Layer 4 of a small transformer language model trained on English Wikipedia (15 layers, counted from 0, width 64). Numbers have three digits each and are written without spaces.
A neuron's activation on a vector x is GELU(weights . x + bias), where the dot is the dot product.

Input weights of the MLP neurons that the questions are about. A number n stands for (n - 500) times 0.0016.
n8 (bias -0.126): 521322696507763527519798580639623536599473657403545525650367536261602569470523325686491122541379401782391462454764568296376595751371528463155280364462386547595620483472555397677544378313545298
n31 (bias -0.151): 442400463476456428343465324331349416949429455782848964527543628680452491313527375269746769443386580397500120762524417359733437558523511459171058370553572423800426281728513409322439349752536387
n32 (bias -0.078): 325173416607548487727565433476617498239669577513541611563375397430603641501551376467739461253598626485346372424516538558756301486385467430632403528378325706414437913499495672375574757576312248
n44 (bias -0.085): 478431411412465440629553700304666681664758593389428532683485538354549589191768267612348405756684225806511599403386759480426529225431482597506401407310444634417546578620298190573595531600351478
n53 (bias -0.025): 444276230342549518396664591651669557551573509544623684225439423533452521297643594602614538445420331448484502444619578676456495444359152613297558407518521386748488515614442569635530631538453527
n56 (bias -0.112): 333396693725422226592725165251335383543593243542538495506370639283402590405527623394582579486706599769484726530515434617384699433470545551476436690517259573553573562674286669439457341244476478
n59 (bias -0.078): 502421461657235551536605607344751644280470592698483444303517776523391405373538493506436229565500431471592507476432548320634430614456335570335685668298806268400466491501549432552473411588453360
n61 (bias -0.042): 384558453454558462340699377381494511612557514590361439570459616450377386542596365649531770636670517536663413554594558468542321488619489395437379434238569500618355618192474503843674398579608414
n70 (bias -0.118): 514384594477553565481724850232334277617754740596726546497523666282671609431434532579431254730668480745415682571345567319480495376386238349382587645201578528758381307725445775253470411573532169
n86 (bias -0.052): 262525605520500708206589827456230392627756203302438407411582335646466374718677350552504549273597630644676399601560627736592530395507790450598515594412536382528366370184686317538434692585542236
n94 (bias -0.060): 392413618506561493750609725679226422535592589514398428586527437504176411426524440487433557551362434322470415591606520654579485358419561526530578539645485619441341562239433490452361409550564595
n102 (bias -0.029): 248364470550615539416458359621619371476435504607458489327320601570480600427645347468654497342524407536671465582367650351644401594291979667569530545494448490482537467536447582621585357562617522
n105 (bias -0.065): 419508501531563340494617689588439502778390588404531164359686366443495427669517432445589386624646406459633701554593381575548384409439453414760527306364459536382621475692658445150673602343478423
n108 (bias -0.013): 654215592561445470484572604338631606540439393460221711321282583574400585363352463401392526506375526403546433451586366472699608571467598492343321616550549603598440536395612444608508424573651631
n114 (bias -0.057): 831462532437402541455661308475374595434726488493650642368688620241726568583574556345691507327429366505384203521436330602463749376680346507478291632717376535292358428573543669460473543471358739
n122 (bias -0.048): 379590365295533620588745729483316562730524560367407645657742475465503226691453267625652520810682347573404697491451694582420643535318370664406533268371422732279347338366378707314382636347283498
n128 (bias -0.019): 448570556437537584395536521492522403629684550574497679429497612483462437239648322363254506429601455456542520330520366683589473275211453642432492481698509503450671354700388725591374322568363778
n133 (bias -0.030): 470185628445428659514467411398544502357435247512405571611461512468581556375514602496483418583588599433357551544540666509554388238510712622540576718492583632616508394517383479335392349543592429
n143 (bias -0.088): 384293688514416518354611590436279531650495643710526375488453527373532568500527537388815361620474551394430550727523676769510435615270628775574567467395485435480417448394423445283147235576349502
n153 (bias -0.074): 358602477691685724533660344431219358184821491568787486336546580514508424420318292610505591186276553442641413424375521626679548566411907546557416822496470371525275519330698482466465605570572476
n156 (bias -0.109): 617447851651708489495649438501658488661391416517502409305411524610453655472399553666688458479578495404334303257445465552550627510341500395577317269559533636684355305538514423481512415430450506
n157 (bias -0.029): 482160634536561393806588447488553606494522528610332608450693651401666655371742459271754476386408414567390559394466497318757525545412467498574569567487640491285550446452363516421480581487656530
n176 (bias -0.041): 568319470615388389567608392508392583422346342580427327519395464463672687429463237593464582536323674409644445465365320378674424478451687458499409567509621631503559621635432919436686454395400609
n178 (bias -0.172): 627445504219457322705663468458412483202562580650605572416358216239566432348559559855532478746483279538455527534693269668623276669756486557542448550594455412424629505741472654487400243374552205
n195 (bias -0.138): 591254588791274440201644225558466346534327295631517388390375632473550492683619561579487472662548179351426798429347492469534398638683492679818339492432433571494703441509550433553311322668421506
n203 (bias -0.112): 338372481498539626721462422600456576327368349552483588506477194293566597416480449205505553440219490682417360664592584555755421710700497351496505424567594409586382430292618478497512534447727178
n209 (bias -0.044): 495557534697250453593639464444429760432644664508455806519676595542411655493469476414460618515561446365213549525584453578659381594498203643662362545457631550576418283376562644487370413536358630
n220 (bias -0.150): 362472331413515534399735541311389501631573608352395615474621534609809615425505492522635470368650451454649505490316631753315562406517604590407388506445393553419661285556488629434421524641498453
n226 (bias -0.020): 474454343460594488386481351486377653729489463378515356781512339603549373289492482497776628564460439419584371470753449588387417507647451445388456565389269584595600754563392550573540431497386325
n245 (bias -0.090): 631349594253523287473655395429438450548427325713252492586399530692643436548561560260648652600391404476584345532786580431532631601397601479565324554540680611351289418478538345433558621412494413
n249 (bias -0.017): 587416460312597639700658347430428397379641514617486318426597578239465599567506629636471441459742501592207548590280597386697495319629559573582441555724437364763526540500450496578721484367256388
n250 (bias -0.143): 915493395280462550574574654575225412400748586764476739604570431518519546629752375475540472572633269212833408286350387722599407315370673424244523264483495515342594461510560576478291354576458508

Each question shows a token from some text and the vector x that enters the MLP there. A number n stands for (n - 500) times 0.0082.

" there": 397623461291654395576168655500549544473272532472309445624353568353633490669626482559518497216576547544661638320457483623479400647550376492556411757412660696615373546669556288483407351440527718
Which of these neurons fires most? n44

"\n\n": 380532476327565459656210728526388372493274554464427507673398497399565523706699524478519537254481594539582453314367576659471419674619270594472344808429592615603365418682615301512450438474540777
Which of these neurons fires most? n245

"du": 330544494303639496685098673609450495572232501463418430612460465411605515685697498556609556298611543507666605341411454654530420665519156533431550761445558635628404424586609383395409335385522697
Which three neurons fire most, strongest first? n105, n122, n157

" in": 368538456393658366681261562532422443543268542460394428681432467363606395716631535560610469236580654483592535292396530676410414546588316549452397822476607686549361530660581253565499385577449781
The most active neuron and its activation: n226, at about 0.52

"D": 352492475322658484703194682678411384465281610582407533564367533420576439705551521624643559238572602515649556345214434687483472564515198585389447708514584506706437461616557377513496380439446792
Which of these neurons fires most? n53

" \"": 323463441237601427633270656544393442508337598444342425638338447441583551631618553570569619242586615571622566317293500540482469653624351635558459720430643610648360449731637321490431414444418794
Which two neurons fire most, strongest first? n220, n102

",": 312589512409632414711257628505405368469405580461471456606361512344646444744553628522624413253589600595661542301308515606419500669608260519422441862429568598557349472657594389486424384481470724
The most active neuron and its activation: n70, at about 1.2

" Center": 348567534319646441661172692482604460384255515475344455624363516341544450602548538543664511241691507498681640354318494576469435684565246610367509785544528551623400432610606298487540453559487754
Which of these neurons fires most? n59

" and": 398567432401710439670165650504437358486413593447417418645405452358653476781484537574541518288550583562619583295314469687533565709555356549354379760436594672514317493622624411574373289513436761
Which of these neurons fires most? n153

" War": 300473484347661381611087664493573532354341551545361462585414636414491446661559505577530577158519711588615619338370526637542441765595222497416505780454515598541542418586594362551552375516467750
Which of these neurons fires most? n59

"itt": 375566519296641491715170638581373462541257549426351541670423506316463550698579515525559530334424673507681586343351425647513415726585261566398568753461601605627352395559573371411498375455467830
Which two neurons fire most, strongest first? n94, n203

" any": 404534463306712389677163655611480425545307616520330463661336544393565490693521614632508594197614462530566440279377369541500512683621311607479392708571666666553429447613617315516395413551435733
Which of these neurons fires most? n156

" was": 368576436381625400684194563493435492538325629395371474660329501352546618690616561544662456259496537557573493344359451616485439816670281528514385774386613652638383435607507377569455401493403802
Which two neurons fire most, strongest first? n209, n157

"o": 341522492279684368753140688562437391460239530502447403659430548392536488757493551611660566283584595538604662373340482561528467569576304603426426753491637542598388356554642377531404412424423794
The most active neuron and its activation: n249, at about 0.35

" because": 365543464323782440626202609504562460465309505578357442695357461309650490688562590489514471262626507620569515258365435719442511744612372535479424714481617690552358424648559353489381389531538767
Which two neurons fire most, strongest first? n245, n156

" hom": 285513522266742387541189674566434400488219425357360407619337553396597525636573565584624596359633624524645490301356401575526537601563231637508595778500522605529382485675541394551492389631477781
Which three neurons fire most, strongest first? n102, n128, n226

" that": 399575435362773372651112641577469483486424452583384372629365510361578519694619582561560498207615587592584572325385485653429558642627322554478383752490623640614344414616594316408362340506510723
Which of these neurons fires most? n156

" to": 348589372377649362680154620476453419598372547466445418644351485322578450760619560587590567299685530515590559277381486652502463606601357554425389740403670650518295440648573368558456349585516785
Which of these neurons fires most? n61

"Cl": 360530525377633448652154727649315386552372587576411563601328582297475497553626536562529486292550621490635604295300400624467523653584288589287536771526575594573428447529505334534511380509506884
Which three neurons fire most, strongest first? n128, n94, n250

" on": 382536437388653406637211617467460481527335557412308405690394475355618437689629595532607554285605616480606608274400478606562394678628305542386430784418669583536300513647581293554536339579494732
Which two neurons fire most, strongest first? n61, n226

" representation": 278588463294609442570126701562592458527190559399449479609307541438608368698458632526566526255569530666633560287338561686571462664560322613443382724495538638548422409594594471480498327613471729
Which of these neurons fires most? n102

" Hall": 269616607383613459655109678496538490347236527520380501589361503352525442631633536565599498208658655548655600332371472544493497676521258609329484765484567470619476458638510328616479369583509718
Which three neurons fire most, strongest first? n59, n102, n128

"=": 325507491400519393607208693521403363626277584596469486723357544387591459678648561462528529307541634454573522326301596648501386681587285519391367766527641632611269445665673328528462367539495699
The most active neuron and its activation: n31, at about 2.2

"mann": 282550537291553472731124619525427482523284542497389520613353537332583494708521498601604522265513604523612599329430564636573427696568271627438572780552553496581339369577679397484427368425445799
Which two neurons fire most, strongest first? n143, n203

" by": 368506458344600354692195704490465486642431436466343445703382479374619487726565591536587452227620575590588567305405462695490456674573364541462383838446625548491330441610533318529455443491474797
Which of these neurons fires most? n86

" various": 424494503333778384696160670475448411501246490438349524661332547397603395603564629601638511264613529547591475238378507653475488676579345555430392762537650709517505441641610373483435408521413695
Which of these neurons fires most? n245

" which": 406602420338713375682193679546451440433346479546395462601314494322581561676629544552555461245572547578567627293365506687472559653625402560419382749543613643589354415689549331426331360525519772
Which of these neurons fires most? n250

" design": 352495520289665430655223652526491402471215459426353593565301573377460451686597584553640568284498623524637634303325501656537403702632304617448392729499563569618354445617651405433504356611450810
Which two neurons fire most, strongest first? n108, n102

" tells": 297562489335727460577180607478524484563314426555304436678303484380545587611563661540611503291535562508578545250416500668493402748595315530473504666503601692602296354691574416555494350548505759
The most active neuron and its activation: n156, at about 1.2

" On": 356570528394705414568141623517531508579320623367321465705348518310600469636695548586497619281558622546605504318382513620516410613570276560374476754383615612566385398672525302512514360535529787
Which three neurons fire most, strongest first? n44, n128, n61

" the": 341570400317616457686232712517435453480405569513350522715278534403595529734573533568617562240553614512598513267353514595464458665586326524443429712577669704477461475633614286480433344485374683
The most active neuron and its activation: n250, at about 0.79

" when": 370565459377700425618160570462532456492385498536384458684348439299661552649573582529499523235685556641569577318394453708412502722560304546475467804433634649546383414618551289419392405520542802
The most active neuron and its activation: n56, at about 0.44

" su": 331554482322753410545149633498394444480316458438425350606357547440632496602637576537656492331619538494666566359280303649501468625606159563567515800431552712601471428567548404684419399526502724
Which of these neurons fires most? n226

" written": 342505485318674357714244685487465462552240399338279508687324544435552476634611682587654460276497633643605481349372542646482360690578367556482468771430629549616382401656628440487451414534429679
The most active neuron and its activation: n133, at about 0.59

" out": 350586453336744381681260604541402455554262479450309370657326514355621451692575605459619517287668582481545565290324397656556437618578305607432495769473541627613406523614567314681483410599493740
Which of these neurons fires most? n226

" B": 339469437358596402724092688553499403421391501515377442624423520395595496678567540671557596167576669513682485342393491545458457666482201597467506772490659456622486473601567344560508450523378766
Which of these neurons fires most? n53

"H": 381526498283700383642186653712411387481347641587387459560415598411533446755596466595600609234610588490617551325266454672496478549521214543322514719551626482661403449615559360496477389475502808
The most active neuron and its activation: n250, at about 1.5

" tri": 401470484349649396540148705592423451475254527409395411628365637484607468569585606527614529297641685473621682247310305488556454618655249620520384755515619647530485449587575312615510333511460746
Which three neurons fire most, strongest first? n195, n108, n157

"are": 299592455368628347765120615573487490587236660395383480643407535369587534628539536519579515276582644542578570333369559674590421645628288585371526692482623586614373361568632349592394392462367750
Which of these neurons fires most? n209

" rest": 293515473357670442572224681529416514488213462505371401582322523455574405644593587590557565212613630593622707302308427673579431692612218603507410731514538685564408447605488425510483320650546663
Which of these neurons fires most? n195